Layer 11 of a small transformer language model trained on English Wikipedia (14 layers, counted from 0, width 96).
In attention head 1, each number of a token's query is one row of weights dot the token's vector x. The head spreads its attention over the tokens so far by the softmax of query dot key.

Query weights of the head. A number n stands for (n - 500) times 0.00079.
q0: 652 489 801 339 571 636 302 403 593 469 499 607 388 518 396 501 525 655 413 333 681 492 630 532 414 320 850 470 673 490 475 529 482 547 457 544 401 493 486 471 506 678 494 527 545 460 671 560 455 307 612 606 671 449 562 536 313 538 385 491 455 729 890 608 561 567 416 347 516 561 829 549 708 545 525 230 395 493 628 665 881 187 549 282 603 463 461 354 427 462 457 515 742 399 413 593
q1: 568 442 737 554 543 527 399 496 437 523 627 578 372 527 385 664 551 460 411 385 486 464 614 642 440 359 627 489 578 506 602 386 403 431 431 538 504 574 415 398 404 813 499 555 515 591 548 593 425 469 625 422 583 427 634 617 477 526 474 496 495 619 690 682 421 518 524 473 557 702 799 477 562 510 584 397 557 561 631 404 814 310 489 451 438 419 656 316 403 472 525 419 695 427 455 531
q2: 518 572 898 271 519 661 528 609 484 384 561 559 423 453 550 560 471 387 358 449 589 343 622 668 481 340 681 511 598 493 511 494 378 553 509 471 476 633 361 381 333 651 503 558 434 492 527 556 447 407 548 477 689 529 722 568 324 595 430 507 435 701 817 416 536 481 412 429 456 615 848 602 691 531 604 313 501 491 508 535 886 361 506 386 529 400 527 329 422 545 518 547 668 348 349 558
q3: 703 494 648 534 527 591 412 433 495 405 539 527 342 552 369 799 517 433 425 467 457 486 525 588 408 365 608 494 505 549 544 363 489 409 356 551 427 588 386 537 433 672 498 511 546 511 581 565 497 443 617 572 567 521 674 605 521 488 616 439 532 575 701 598 627 554 445 544 374 610 696 548 470 544 681 434 545 369 568 517 613 493 590 389 452 481 596 426 457 496 446 441 622 409 382 557
q4: 396 570 534 622 389 539 412 498 482 428 606 529 519 506 657 469 503 539 433 542 455 493 579 496 576 533 246 435 565 444 383 611 536 427 493 567 566 499 479 384 458 265 402 463 344 575 454 418 474 511 361 489 512 387 515 412 494 470 514 570 499 361 452 398 492 533 443 521 419 397 483 399 481 588 544 426 569 420 389 461 487 617 547 538 619 520 447 619 491 515 426 564 260 609 503 453
q5: 624 501 634 369 567 631 643 573 526 383 632 365 530 425 417 774 647 485 173 510 653 503 509 548 485 246 929 434 654 572 506 576 520 611 533 576 351 695 406 349 222 758 624 507 615 542 591 516 529 535 471 457 617 666 695 611 525 673 393 544 418 827 843 378 607 549 456 398 600 737 881 462 719 564 566 340 516 464 655 587 705 500 466 388 602 392 407 342 619 522 511 560 911 397 409 518
q6: 678 519 628 547 571 702 535 462 396 400 574 481 452 503 455 809 484 414 430 448 500 573 601 430 450 410 616 495 540 525 543 613 538 403 450 674 361 670 342 550 227 453 641 485 606 437 619 453 462 513 500 487 687 627 671 600 681 680 466 600 413 573 691 395 644 640 530 553 458 426 780 545 575 411 649 398 558 494 499 594 641 550 662 577 717 457 319 537 402 616 462 460 643 441 393 531
q7: 394 432 400 632 590 343 300 408 377 479 605 454 571 404 259 556 545 626 581 431 469 530 487 432 456 594 626 464 497 416 489 616 635 583 574 381 364 627 650 528 517 390 426 474 500 438 453 321 570 399 498 608 349 508 275 433 465 442 479 589 521 570 533 624 527 543 533 513 583 509 468 535 327 525 439 498 437 454 591 590 360 528 598 479 455 479 421 414 637 469 689 474 666 445 666 511
q8: 464 603 436 587 436 634 430 493 402 429 552 457 565 463 544 521 516 485 479 486 428 527 504 436 477 580 373 475 501 487 520 670 567 465 578 626 500 531 537 445 359 239 492 410 479 509 388 414 544 518 450 442 400 483 601 421 492 508 586 550 370 380 453 437 523 513 471 617 507 400 347 422 465 467 442 435 431 485 468 472 557 637 518 603 756 448 390 592 620 573 391 460 445 642 439 428
q9: 503 495 549 425 633 650 558 627 458 654 550 332 569 402 397 786 594 425 335 433 538 457 557 501 535 389 798 443 613 620 444 564 592 724 535 566 377 690 433 379 69 577 668 585 579 509 744 535 583 450 520 427 553 654 633 521 509 653 436 500 342 724 612 344 589 520 488 423 648 671 802 499 610 694 521 237 487 439 523 527 636 445 457 468 588 544 412 348 547 497 400 597 938 423 420 452
q10: 460 481 491 352 616 542 515 577 494 676 489 390 519 414 335 617 698 552 441 431 518 607 561 331 600 466 773 441 498 681 498 398 574 736 602 443 362 506 396 476 287 627 712 570 615 477 665 462 741 413 351 539 446 521 654 593 394 638 221 534 473 501 429 521 466 513 544 383 617 562 657 544 451 643 480 358 506 478 615 462 505 326 579 544 335 593 510 347 477 560 380 621 847 517 441 473
q11: 540 500 588 572 530 335 597 330 605 589 382 660 561 722 505 411 406 612 557 488 454 448 494 462 449 380 501 619 422 620 375 451 486 619 405 371 556 467 436 618 535 481 478 594 459 515 580 571 544 534 496 451 624 510 313 519 517 496 516 363 528 423 366 485 387 488 753 470 394 565 501 593 594 537 381 498 444 513 424 491 378 528 663 624 426 529 666 542 433 362 525 395 312 539 581 552
q12: 413 595 426 589 368 565 488 458 538 417 540 518 466 344 563 471 510 380 520 517 509 574 517 449 463 698 465 455 419 327 552 606 405 395 448 489 413 482 681 448 552 323 420 320 461 548 342 420 500 590 451 421 455 361 561 443 505 444 760 451 546 401 392 607 600 425 330 488 489 405 206 469 427 479 547 515 472 472 410 527 542 613 498 505 499 385 406 509 573 554 420 435 325 514 491 473
q13: 510 500 568 416 689 586 631 684 501 546 582 237 513 503 444 624 584 613 400 470 501 653 493 271 620 635 684 469 588 562 392 483 575 638 439 486 556 535 399 195 259 558 724 450 618 593 645 450 518 474 414 556 561 656 659 527 508 582 346 389 425 473 478 384 551 507 458 386 673 397 542 462 561 672 510 367 512 449 445 477 673 515 571 397 608 557 458 453 586 569 449 674 831 589 335 491
q14: 344 641 607 557 241 521 513 370 589 512 526 484 486 391 442 373 351 502 633 488 562 532 545 464 467 688 339 468 354 378 497 628 308 513 552 383 369 614 758 450 641 327 330 470 428 592 483 416 459 473 446 466 502 222 464 516 477 457 666 292 589 366 162 695 604 317 502 431 538 491 362 532 443 451 524 595 421 435 440 595 559 455 719 437 273 491 520 634 584 448 364 392 198 587 507 502
q15: 475 396 434 389 596 494 590 386 499 485 625 386 451 521 497 343 469 542 445 466 479 698 440 264 437 703 689 559 453 474 465 479 601 559 480 584 602 446 522 429 532 557 658 337 559 463 537 502 373 585 485 545 469 632 593 590 516 462 507 370 503 387 403 511 604 490 507 414 500 342 407 491 485 576 414 483 602 515 478 558 574 453 517 524 573 554 510 449 521 593 505 546 663 552 549 573
q16: 578 353 473 373 628 609 592 426 330 585 477 646 692 558 442 624 351 276 697 433 599 426 447 464 440 462 579 452 367 785 457 371 511 525 537 639 436 420 307 681 446 566 741 613 552 545 700 682 570 381 688 800 392 782 585 687 606 552 237 634 505 557 631 215 564 681 538 609 400 567 873 756 377 414 453 423 443 634 727 509 406 343 544 518 625 685 588 465 302 517 479 512 704 515 360 468
q17: 552 274 455 632 537 440 433 248 706 471 484 810 482 606 482 495 547 447 450 470 593 216 396 703 307 23 659 479 655 827 428 505 505 268 483 492 693 657 694 642 457 468 314 504 369 398 355 659 472 547 767 529 618 669 528 460 546 519 501 659 478 634 657 576 527 779 510 782 547 745 777 522 575 309 573 478 624 496 578 499 212 500 301 443 621 631 616 363 599 396 654 421 612 418 679 554
q18: 538 560 565 505 517 460 634 540 508 503 455 389 484 504 545 542 524 560 497 559 369 480 550 399 524 506 459 564 535 373 494 476 483 648 492 403 535 627 424 494 360 533 529 540 567 548 519 418 434 475 401 405 524 487 507 489 499 546 422 381 523 424 428 497 445 407 676 417 605 505 575 503 537 591 490 367 509 515 452 562 656 511 605 468 510 539 485 526 530 450 458 510 592 552 428 525
q19: 446 547 502 623 422 630 447 520 505 665 373 606 634 458 463 608 448 439 630 459 687 258 622 482 639 503 385 282 361 528 416 496 513 432 541 428 351 586 534 546 526 257 514 571 481 524 586 475 535 429 459 671 426 727 682 604 453 449 381 553 534 620 466 460 530 475 447 701 597 586 502 475 460 451 625 609 428 483 732 536 567 561 595 477 554 599 532 581 446 508 502 451 417 482 446 475
q20: 462 508 410 643 410 619 550 506 489 606 356 583 393 605 539 652 540 450 614 619 263 337 597 671 515 173 376 535 471 388 515 320 528 490 550 405 275 696 531 672 532 414 477 465 539 440 503 273 252 526 468 313 374 443 508 411 529 475 572 283 559 390 299 460 528 431 582 598 547 364 572 406 506 492 566 468 322 631 655 704 665 528 465 530 490 446 507 610 496 474 490 386 503 490 545 537
q21: 519 711 581 526 488 790 526 637 455 493 498 450 463 357 522 682 559 357 557 484 659 600 639 458 534 443 747 179 504 538 473 635 484 326 496 531 506 585 489 435 510 494 748 476 595 649 617 566 665 578 399 612 462 630 833 640 418 421 454 510 461 493 609 554 572 534 266 727 596 503 318 427 562 609 594 562 535 312 436 309 506 575 626 535 458 331 406 523 438 562 364 608 411 537 564 531
q22: 521 617 588 485 705 677 565 637 502 532 636 513 561 374 475 663 577 536 462 505 347 438 570 652 540 579 646 514 554 645 556 403 412 681 689 600 363 339 298 313 458 709 355 650 384 508 444 584 712 416 495 311 588 498 533 503 465 616 508 558 349 314 534 469 403 515 320 495 481 464 592 545 523 723 610 423 455 426 541 449 460 410 590 419 387 479 323 427 548 622 367 547 555 470 365 373
q23: 452 456 391 667 495 546 493 616 446 588 544 361 582 498 599 579 483 521 399 525 659 471 584 456 339 562 198 478 425 473 431 600 345 521 563 731 569 616 397 397 337 332 662 506 622 505 506 434 344 420 632 386 518 659 485 390 547 510 591 492 537 562 617 376 412 566 571 624 480 579 611 577 543 376 516 509 499 572 590 480 442 566 373 623 610 639 594 365 491 583 461 470 736 613 306 493
q24: 602 374 601 507 497 574 469 527 490 486 500 637 482 479 357 552 345 347 513 359 456 549 608 579 478 598 345 538 497 301 432 596 506 504 490 464 474 451 547 535 505 315 476 439 545 414 559 511 454 576 534 334 405 557 656 495 508 518 510 549 473 533 538 384 495 430 436 393 410 510 490 604 494 431 474 624 491 577 459 595 615 692 548 487 553 504 542 471 510 679 474 549 437 443 454 408
q25: 481 485 525 531 502 436 509 377 642 626 478 582 577 384 494 424 590 549 541 484 456 569 483 244 428 596 558 481 507 349 487 563 410 529 464 650 489 335 553 625 520 547 501 471 517 424 364 560 548 393 448 486 555 374 472 538 515 426 259 635 619 396 401 676 473 437 388 498 490 671 237 570 409 491 505 538 523 468 464 519 489 446 538 489 450 564 381 563 431 588 423 453 248 602 512 549
q26: 492 520 364 379 502 613 419 491 539 588 496 398 622 494 476 636 459 363 480 721 402 443 483 544 415 433 505 410 735 601 499 464 467 474 430 553 559 504 482 565 385 477 403 494 578 488 412 520 536 581 551 508 487 492 601 522 697 432 451 456 501 471 476 365 386 458 504 486 523 307 353 535 472 379 537 499 556 479 470 651 485 461 543 558 425 365 427 548 510 513 538 449 453 511 508 397
q27: 416 426 493 444 384 476 501 543 464 520 579 537 590 477 516 473 353 550 601 419 517 580 412 510 488 784 240 530 520 568 521 472 382 497 319 429 561 587 349 425 523 505 461 580 485 711 439 492 415 514 470 400 448 476 445 527 471 551 570 374 515 536 547 683 549 482 584 478 471 566 564 459 428 412 623 543 469 572 527 530 375 563 583 469 600 521 479 487 345 320 489 607 542 488 512 450
q28: 417 556 615 517 393 459 293 453 475 515 716 462 503 386 371 296 361 529 550 448 565 670 474 491 533 814 458 381 451 553 426 544 336 472 489 520 345 474 545 438 523 633 401 439 440 489 491 581 505 545 488 460 611 328 460 416 451 506 517 627 559 513 395 735 564 566 534 461 559 516 494 536 519 371 390 637 566 449 568 549 457 546 541 637 570 469 628 460 464 584 396 486 501 524 504 632
q29: 290 440 476 458 523 587 521 500 550 447 428 388 614 626 384 500 389 556 576 530 541 502 554 343 651 653 476 517 559 316 620 537 544 555 574 609 633 492 555 447 608 533 356 417 259 442 577 565 376 413 552 472 588 471 557 517 459 424 376 438 410 442 480 351 527 492 498 476 376 478 320 410 434 547 491 488 401 614 640 538 471 416 454 470 584 447 567 528 481 670 419 464 504 516 582 574
q30: 485 430 463 441 474 625 457 432 616 473 387 500 504 510 561 390 372 436 313 502 341 541 464 601 510 395 613 508 460 560 481 539 608 586 558 480 464 504 492 526 488 287 596 489 513 584 502 546 391 378 417 282 440 448 371 487 536 548 504 552 507 396 518 505 339 498 571 541 425 398 492 422 592 717 448 589 391 452 363 619 390 510 539 629 541 420 409 551 591 363 423 541 698 438 610 565
q31: 534 370 417 688 530 403 511 485 568 522 520 441 421 347 362 444 503 400 502 518 540 572 353 610 377 439 586 493 532 490 422 323 560 506 390 402 504 653 429 395 537 613 625 435 432 486 514 590 433 387 502 591 492 524 590 480 645 491 499 590 639 553 510 450 510 501 473 654 604 593 687 452 407 471 492 448 586 467 479 587 519 535 510 426 479 540 514 434 523 416 388 570 424 458 458 543

Each question shows a short text with each token's key, already scaled and adjusted for position as the last token sees it. A number n stands for (n - 500) times 0.0048.

Then comes the last token's vector x. A number n stands for (n - 500) times 0.017.

0 "Qualification ": 500 496 490 508 524 504 510 508 532 503 494 474 563 507 465 579 493 491 552 337 540 763 735 488 478 578 455 627 534 342 442 374
1 "|": 498 501 484 496 514 504 489 519 525 506 501 474 564 485 491 601 466 520 529 350 622 734 722 477 489 574 444 630 547 348 489 368
2 "\n": 501 507 493 501 509 494 496 502 505 484 465 507 593 445 420 669 387 666 804 210 685 846 769 606 646 527 503 744 658 364 317 520
3 "| ": 513 492 497 494 513 518 505 512 517 509 484 477 596 483 421 639 421 583 744 241 647 735 681 553 621 496 500 720 647 380 452 484
4 "5 ": 529 515 499 488 501 545 511 542 547 540 522 417 586 564 425 565 497 480 609 355 516 499 607 410 452 695 469 664 408 400 800 445
5 "| ": 502 524 507 496 487 520 498 518 514 536 520 457 565 538 470 561 504 384 515 376 585 510 628 365 521 580 507 658 404 274 767 637
x: 579 455 594 445 674 508 516 622 506 515 517 371 433 428 581 571 464 572 513 515 523 430 393 443 424 618 535 517 443 245 383 404 250 428 423 324 403 581 421 366 517 520 614 458 547 562 455 436 543 492 407 404 498 439 580 314 427 537 665 422 489 400 588 721 435 456 622 405 545 585 414 444 407 633 403 390 614 473 487 511 508 392 633 460 495 437 363 497 491 470 485 584 615 626 564 734
To which token does the last token give the most attention? 2 "\n"

0 "Between ": 505 506 505 501 517 500 519 530 525 501 477 480 586 488 435 600 445 563 678 271 600 748 677 660 555 576 492 682 658 382 418 472
1 "September ": 503 494 505 506 530 513 534 528 543 496 481 460 593 525 423 588 451 549 651 307 561 690 644 640 492 608 458 642 681 407 434 484
2 "202": 517 472 512 484 525 550 531 537 551 528 506 437 558 550 463 539 487 498 513 413 566 672 523 531 501 564 565 561 682 320 674 369
3 "3 ": 509 502 486 497 499 512 501 543 533 512 521 458 553 529 478 570 502 525 510 384 475 667 634 452 415 459 603 519 436 313 619 231
4 "and ": 491 513 499 473 487 515 450 534 527 533 508 479 561 500 484 565 474 520 521 348 553 808 527 455 553 520 512 567 518 327 624 338
5 "January ": 490 508 501 501 485 533 479 522 534 525 510 464 553 547 424 537 479 522 610 364 529 745 446 513 372 550 372 540 654 305 563 466
x: 440 561 551 391 429 598 550 520 345 480 524 475 443 505 507 363 502 519 438 523 474 553 485 411 445 683 549 600 520 591 446 407 451 425 477 444 547 580 435 557 270 543 574 378 668 492 436 415 480 594 355 535 357 658 517 404 447 420 740 558 404 354 684 735 537 468 511 578 621 374 359 554 433 386 554 461 550 432 425 541 348 372 487 608 564 364 464 398 531 560 439 353 585 588 617 611
Which token does the last token look at most, and with what share of its attention? 0 "Between ", with about 30%

0 "| ": 505 497 498 510 504 490 502 514 506 481 460 506 597 443 427 662 393 643 778 215 682 856 762 596 652 526 504 724 644 355 323 520
1 " ": 506 513 495 508 500 493 508 502 517 500 488 479 584 509 410 576 479 489 671 273 551 718 550 559 490 679 391 574 453 407 454 500
2 "|": 491 517 472 501 499 494 498 514 514 496 499 489 561 492 443 571 452 514 634 346 643 669 529 529 458 528 439 504 407 453 225 499
3 "\n": 494 504 493 496 509 496 496 503 506 485 465 505 595 448 416 667 387 667 806 212 681 850 764 602 644 521 502 739 644 367 330 517
4 "| ": 509 502 500 492 507 513 494 518 514 508 482 475 601 483 419 638 419 587 746 243 654 743 685 554 632 484 506 693 617 382 471 464
5 "4 ": 503 531 507 484 486 538 506 546 541 543 527 413 591 564 406 570 489 522 662 344 521 458 563 443 436 669 502 645 411 431 785 392
x: 606 449 678 515 657 624 480 677 510 512 569 559 427 417 561 513 470 579 382 613 474 488 387 672 397 669 493 585 436 430 483 352 436 500 377 319 523 578 487 394 421 567 516 361 684 526 465 455 581 510 258 326 410 329 485 340 418 445 603 427 522 382 644 591 379 533 608 358 531 382 419 401 445 591 448 459 595 481 450 626 566 444 644 468 559 457 372 453 475 485 441 604 500 606 565 650
Which token does the last token look at most, and with what share of its attention? 4 "| ", with about 40%

0 "Gr": 488 508 501 487 512 496 511 516 513 516 504 476 533 521 465 558 500 538 586 385 502 665 678 518 643 431 605 735 398 396 394 510
1 "g": 502 505 505 502 509 499 514 515 513 500 487 479 567 488 451 610 464 597 671 300 567 745 711 531 639 475 565 742 460 373 360 547
2 "ure": 494 509 512 501 508 504 506 515 513 503 498 477 555 514 449 582 490 546 636 333 533 686 686 508 665 446 596 634 481 502 295 499
3 "v ": 482 504 484 502 504 489 491 512 506 484 478 504 581 460 439 642 431 609 726 246 654 818 752 589 625 475 533 720 620 397 339 493
4 "(": 491 493 494 494 507 498 488 512 510 486 461 500 592 450 428 646 400 644 765 233 660 868 742 607 656 525 509 715 642 364 336 506
5 "C": 503 536 522 521 485 519 489 497 501 540 531 462 507 557 430 508 499 571 646 403 547 670 447 565 642 730 474 597 611 436 600 538
x: 616 407 599 408 553 556 463 521 473 550 580 575 407 473 560 536 483 478 535 511 432 412 434 575 290 664 584 475 421 490 381 458 493 375 318 591 761 594 426 554 168 498 616 479 756 628 354 534 487 577 409 527 427 399 408 460 587 480 544 470 403 498 498 559 498 443 495 594 452 536 420 559 497 551 595 435 766 499 406 430 568 506 548 561 474 424 378 520 523 576 464 564 570 737 481 567
To which token does the last token give the most attention? 4 "("

0 "| ": 505 497 498 510 504 490 502 514 506 481 460 506 597 443 427 662 393 643 778 215 682 856 762 596 652 526 504 724 644 355 323 520
1 "4 ": 493 491 477 518 519 510 513 521 541 508 491 454 592 529 402 570 477 452 657 301 585 660 549 497 536 722 378 600 512 409 443 499
2 "| ": 506 480 484 500 509 508 503 514 520 515 491 484 577 500 452 582 462 452 588 320 581 695 620 406 623 588 495 588 491 275 487 704
3 "+": 480 511 470 498 491 518 491 512 526 524 520 474 545 552 399 535 470 475 667 346 583 642 463 482 405 578 348 580 557 313 361 669
4 "1 ": 497 491 471 480 494 497 496 500 515 505 510 487 545 523 459 536 508 421 522 399 552 597 457 514 314 534 553 334 705 677 470 857
5 "| ": 502 501 497 475 499 500 478 501 505 514 505 497 563 499 450 575 471 447 578 317 603 746 519 438 627 408 554 584 680 403 476 702
x: 570 452 587 460 474 371 587 599 408 482 568 350 429 408 531 460 427 445 441 450 604 503 511 225 450 585 526 459 510 199 436 560 396 374 360 430 492 515 494 318 458 537 538 495 590 615 401 391 564 528 411 574 342 513 567 330 584 420 580 426 400 477 584 704 495 508 604 492 551 511 414 487 573 529 419 451 699 368 411 467 480 422 528 503 572 502 453 479 560 559 428 583 673 635 560 594
Which token does the last token look at most, and with what share of its attention? 3 "+", with about 40%

0 "than ": 516 501 498 510 502 491 505 519 502 480 461 506 589 437 439 651 408 640 762 230 683 840 740 599 647 523 508 720 636 364 327 506
1 "5": 477 477 491 495 548 546 536 540 551 532 498 416 560 557 407 536 479 519 667 349 588 657 396 512 536 634 401 664 582 504 416 476
2 ",": 482 508 492 500 497 514 504 535 523 510 498 459 545 534 447 528 499 438 581 372 590 771 512 443 457 535 541 512 420 381 569 768
3 "000 ": 492 493 491 501 511 501 499 516 515 489 479 479 578 510 417 571 483 515 675 294 552 814 611 551 486 522 379 502 595 547 509 546
4 "men": 504 517 504 501 491 527 511 511 530 527 499 462 547 535 437 532 486 468 589 385 503 714 453 356 638 482 491 551 696 452 342 489
5 ". ": 502 494 500 497 511 501 497 500 506 485 460 503 595 454 417 660 390 663 797 219 666 864 760 599 648 522 503 733 652 362 315 516
x: 545 445 564 397 381 479 626 431 515 586 528 430 436 697 504 521 440 435 369 565 594 519 506 334 497 825 557 453 557 302 420 352 393 369 442 469 535 527 462 449 377 493 372 470 603 429 505 513 500 518 438 496 324 537 482 379 508 518 596 316 375 478 535 585 374 634 571 390 480 450 441 565 551 583 605 556 673 290 459 454 520 446 454 601 613 536 509 390 555 412 327 514 610 554 423 582
Which token does the last token look at most, and with what share of its attention? 5 ". ", with about 50%

0 "male ": 506 503 499 502 515 503 511 501 519 491 474 488 587 495 426 604 456 499 685 268 589 809 662 470 605 541 534 730 632 442 293 546
1 "embr": 450 473 513 451 549 545 525 482 540 539 501 462 520 555 462 524 512 419 529 429 529 660 525 337 558 548 573 707 647 500 301 510
2 "y": 497 505 504 503 508 508 508 506 513 504 497 496 536 504 476 559 512 481 550 374 576 693 611 554 563 489 485 506 662 209 298 519
3 "os ": 482 501 488 504 504 496 498 513 504 488 470 500 590 471 425 632 437 577 731 240 668 841 749 617 602 499 502 647 640 380 339 554
4 "sometimes ": 495 493 503 496 501 512 482 515 513 515 478 489 574 496 423 582 480 514 676 272 665 829 618 601 636 580 490 615 634 438 383 455
5 "died": 503 504 503 511 506 517 500 516 520 496 468 469 584 513 413 586 462 519 716 284 636 795 665 541 640 606 518 627 598 421 348 479
x: 659 623 584 436 374 457 614 505 484 525 510 508 485 583 535 684 456 417 443 509 534 426 562 431 430 702 617 402 443 344 465 433 421 339 470 463 564 610 593 457 276 639 477 477 554 493 513 494 535 534 410 420 336 550 487 329 459 416 618 406 280 464 610 564 393 556 568 584 332 503 458 534 574 593 521 501 558 328 414 380 646 525 475 548 551 535 562 419 579 480 338 429 654 577 315 646
To which token does the last token give the most attention? 3 "os "

0 "three ": 494 509 496 498 520 494 513 512 519 491 468 487 596 465 425 639 433 579 741 227 640 818 740 541 656 531 507 711 648 371 349 530
1 "children": 483 480 510 482 536 522 532 494 540 503 472 450 588 544 406 558 489 456 662 325 501 648 595 414 633 581 537 681 675 460 415 492
2 ". ": 497 508 496 502 507 491 498 507 503 480 457 508 596 442 425 667 391 662 792 212 679 865 766 601 651 519 504 732 655 360 325 520
3 "Besides ": 509 489 517 498 512 528 502 523 524 511 471 469 598 493 413 600 444 546 711 258 629 819 641 563 635 517 447 658 567 385 388 451
4 "his ": 503 502 501 501 508 517 502 526 530 500 467 467 604 487 405 613 418 571 757 238 638 781 645 589 608 516 483 675 611 408 321 482
5 "native ": 504 496 505 509 492 529 504 529 527 517 473 446 597 533 389 568 439 487 702 281 564 720 663 545 630 629 486 654 651 454 386 503
x: 540 551 484 393 393 468 574 477 461 538 533 456 340 453 658 448 528 539 441 464 535 607 433 363 457 900 539 462 520 434 420 500 274 416 476 398 566 531 581 463 276 606 404 441 492 549 638 525 513 453 419 407 328 360 498 517 536 562 679 430 374 446 541 526 534 550 632 588 511 516 490 517 524 586 589 481 601 524 580 428 520 554 545 574 577 612 548 539 575 487 366 470 564 646 359 564
To which token does the last token give the most attention? 5 "native "

0 "| ": 505 497 498 510 504 490 502 514 506 481 460 506 597 443 427 662 393 643 778 215 682 856 762 596 652 526 504 724 644 355 323 520
1 "4 ": 493 491 477 518 519 510 513 521 541 508 491 454 592 529 402 570 477 452 657 301 585 660 549 497 536 722 378 600 512 409 443 499
2 "| ": 506 480 484 500 509 508 503 514 520 515 491 484 577 500 452 582 462 452 588 320 581 695 620 406 623 588 495 588 491 275 487 704
3 "0 ": 491 508 466 501 505 503 502 506 527 504 489 475 581 537 403 552 486 415 626 330 549 655 486 486 366 582 323 558 546 365 378 682
4 "| ": 508 507 489 484 503 504 493 505 502 516 497 503 552 495 464 556 494 416 538 354 598 700 527 487 575 434 456 569 537 254 367 697
5 "6 ": 500 507 494 467 498 520 501 520 528 519 506 465 559 538 416 529 494 441 602 370 561 625 349 541 351 484 337 510 473 454 234 595
x: 640 542 605 555 517 432 593 592 334 377 556 462 407 395 340 509 570 572 416 592 630 529 627 463 522 629 473 582 503 420 534 559 466 600 294 445 498 535 437 314 432 553 623 359 591 619 538 388 526 484 438 633 386 433 592 425 612 445 528 384 517 415 702 589 589 610 464 536 599 369 380 466 475 407 466 446 612 455 267 594 654 428 579 513 481 508 481 479 779 486 276 603 451 566 611 538
To which token does the last token give the most attention? 3 "0 "

0 "\n\n": 504 497 500 504 508 490 504 506 505 481 459 504 599 441 425 675 386 661 792 199 681 856 767 600 652 526 502 743 661 362 329 515
1 "----": 493 492 492 505 525 519 513 490 529 527 511 470 546 538 416 538 462 489 655 360 536 540 537 420 536 473 367 636 713 569 634 427
2 "\n\n": 500 504 494 501 510 497 498 503 506 488 468 496 598 458 423 667 400 616 762 212 698 841 765 587 654 514 469 720 620 372 361 535
3 "| ": 504 499 481 486 513 515 502 515 522 509 489 458 586 524 414 573 445 462 655 324 574 606 599 441 547 442 316 570 592 516 614 451
4 "Pos ": 475 500 474 472 506 520 507 524 545 508 486 448 622 537 375 598 415 465 681 291 571 654 699 451 489 624 416 695 518 408 551 464
5 "| ": 484 493 504 466 512 520 485 514 545 500 472 441 619 546 384 573 393 427 651 338 573 661 693 408 463 593 604 605 460 410 548 479
x: 521 595 653 509 497 390 430 595 417 642 646 415 501 517 447 615 525 752 427 483 482 537 476 477 586 486 676 495 610 337 532 395 357 429 408 346 557 534 414 405 512 473 383 517 488 523 508 440 502 621 471 292 479 435 654 318 549 561 456 459 349 367 657 712 506 520 498 478 608 443 486 420 482 702 515 478 600 361 534 455 397 376 579 374 639 550 461 508 514 427 506 506 467 635 449 730
To which token does the last token give the most attention? 0 "\n\n"

0 "10 ": 505 505 499 512 505 488 507 508 509 482 472 501 591 456 432 649 424 600 745 226 661 842 733 556 642 525 497 713 647 358 348 536
1 "| ": 498 499 494 506 509 492 499 508 509 487 469 502 595 457 423 653 401 616 764 223 665 843 746 559 649 509 500 716 655 343 329 532
2 "7 ": 500 481 475 506 521 512 519 510 542 515 508 452 584 540 394 566 476 466 672 309 560 632 485 443 494 636 316 619 555 346 427 507
3 "| ": 525 488 486 488 512 512 508 507 520 519 503 482 570 507 445 577 459 472 604 327 558 659 563 382 608 506 438 603 514 232 466 714
4 "+": 486 491 478 482 488 520 500 510 526 529 528 473 535 551 405 528 469 496 665 366 535 560 414 434 415 488 339 586 585 286 340 679
5 "3 ": 512 513 494 476 492 511 510 508 518 511 512 478 543 527 454 538 508 437 542 390 548 587 459 534 347 476 541 370 716 681 440 838
x: 648 465 577 515 446 501 504 649 383 311 721 300 388 335 439 489 414 460 523 535 539 515 544 394 487 619 408 593 474 413 572 563 529 446 365 504 426 523 544 267 396 550 548 427 618 670 534 391 533 468 370 588 439 406 595 510 616 420 494 408 477 463 589 617 474 415 509 603 508 439 425 618 565 439 514 515 561 325 429 649 625 458 548 497 600 467 545 422 747 532 419 688 524 631 739 617
To which token does the last token give the most attention? 1 "| "

0 "+": 510 500 501 510 509 502 503 515 512 494 486 494 569 470 449 625 452 597 689 258 647 844 648 591 595 532 549 652 703 409 383 570
1 "5 ": 497 506 490 512 507 493 502 509 509 486 483 501 581 460 444 635 446 593 706 244 645 844 664 583 590 529 530 640 705 422 403 569
2 "| ": 499 503 492 502 508 496 497 512 508 487 465 503 594 450 425 656 402 633 773 220 677 866 741 584 647 516 518 722 651 349 330 521
3 "4 ": 520 490 480 487 509 527 510 524 538 524 507 452 578 541 402 557 495 442 643 308 586 688 427 500 524 682 414 651 547 372 457 471
4 "|": 498 494 496 477 501 506 487 511 522 518 518 481 551 506 470 564 497 439 531 367 614 650 498 359 633 608 471 644 458 254 514 707
5 "\n": 499 493 500 492 510 503 496 500 509 486 464 502 598 454 409 663 382 666 813 216 677 848 769 605 644 524 500 744 652 366 323 515
x: 557 422 541 395 362 478 630 444 517 564 547 421 436 681 490 494 431 459 328 581 582 506 509 382 473 818 564 447 567 316 377 375 412 368 462 475 530 533 473 415 424 476 376 445 621 431 515 488 525 524 453 447 313 517 459 365 538 520 607 341 332 479 508 609 352 643 565 374 515 435 464 568 546 595 582 564 677 277 478 463 528 425 472 604 592 526 497 421 586 428 317 516 607 561 431 572
Which token does the last token look at most, and with what share of its attention? 5 "\n", with about 40%

0 "January ": 499 498 499 504 515 496 513 512 521 490 483 485 590 486 434 628 427 559 684 262 654 800 685 578 569 527 509 688 647 314 428 448
1 "202": 489 480 492 488 533 521 521 524 540 513 502 456 571 516 450 591 463 541 606 336 648 735 571 549 538 505 538 632 645 290 514 372
2 "4": 512 481 495 494 524 509 514 517 529 503 501 469 577 503 446 612 466 549 628 309 591 736 681 515 531 473 566 632 550 361 471 325
3 ", ": 494 502 495 500 509 497 495 508 510 484 462 501 596 461 415 650 400 633 785 225 666 863 756 574 635 510 509 717 651 355 328 507
4 "he ": 494 509 501 492 506 502 497 497 513 503 483 504 568 492 417 599 459 555 727 262 606 779 599 524 616 558 459 653 610 373 433 428
5 "held ": 502 508 516 504 501 519 492 503 519 511 483 484 580 503 414 588 454 529 722 277 615 796 673 540 651 595 511 657 609 376 381 448
x: 576 501 576 351 381 531 575 423 524 495 479 516 461 646 654 532 500 550 443 515 462 587 557 374 446 859 705 448 425 418 357 509 327 313 361 506 473 538 642 397 342 552 487 422 647 508 466 477 483 476 415 439 289 553 492 415 510 530 581 435 357 451 579 609 435 558 544 452 450 465 377 561 499 528 487 517 637 419 394 484 559 410 510 506 513 541 549 526 531 533 309 537 554 584 343 588
Which two tokens does the last token look at most, in order? 0 "January ", 5 "held "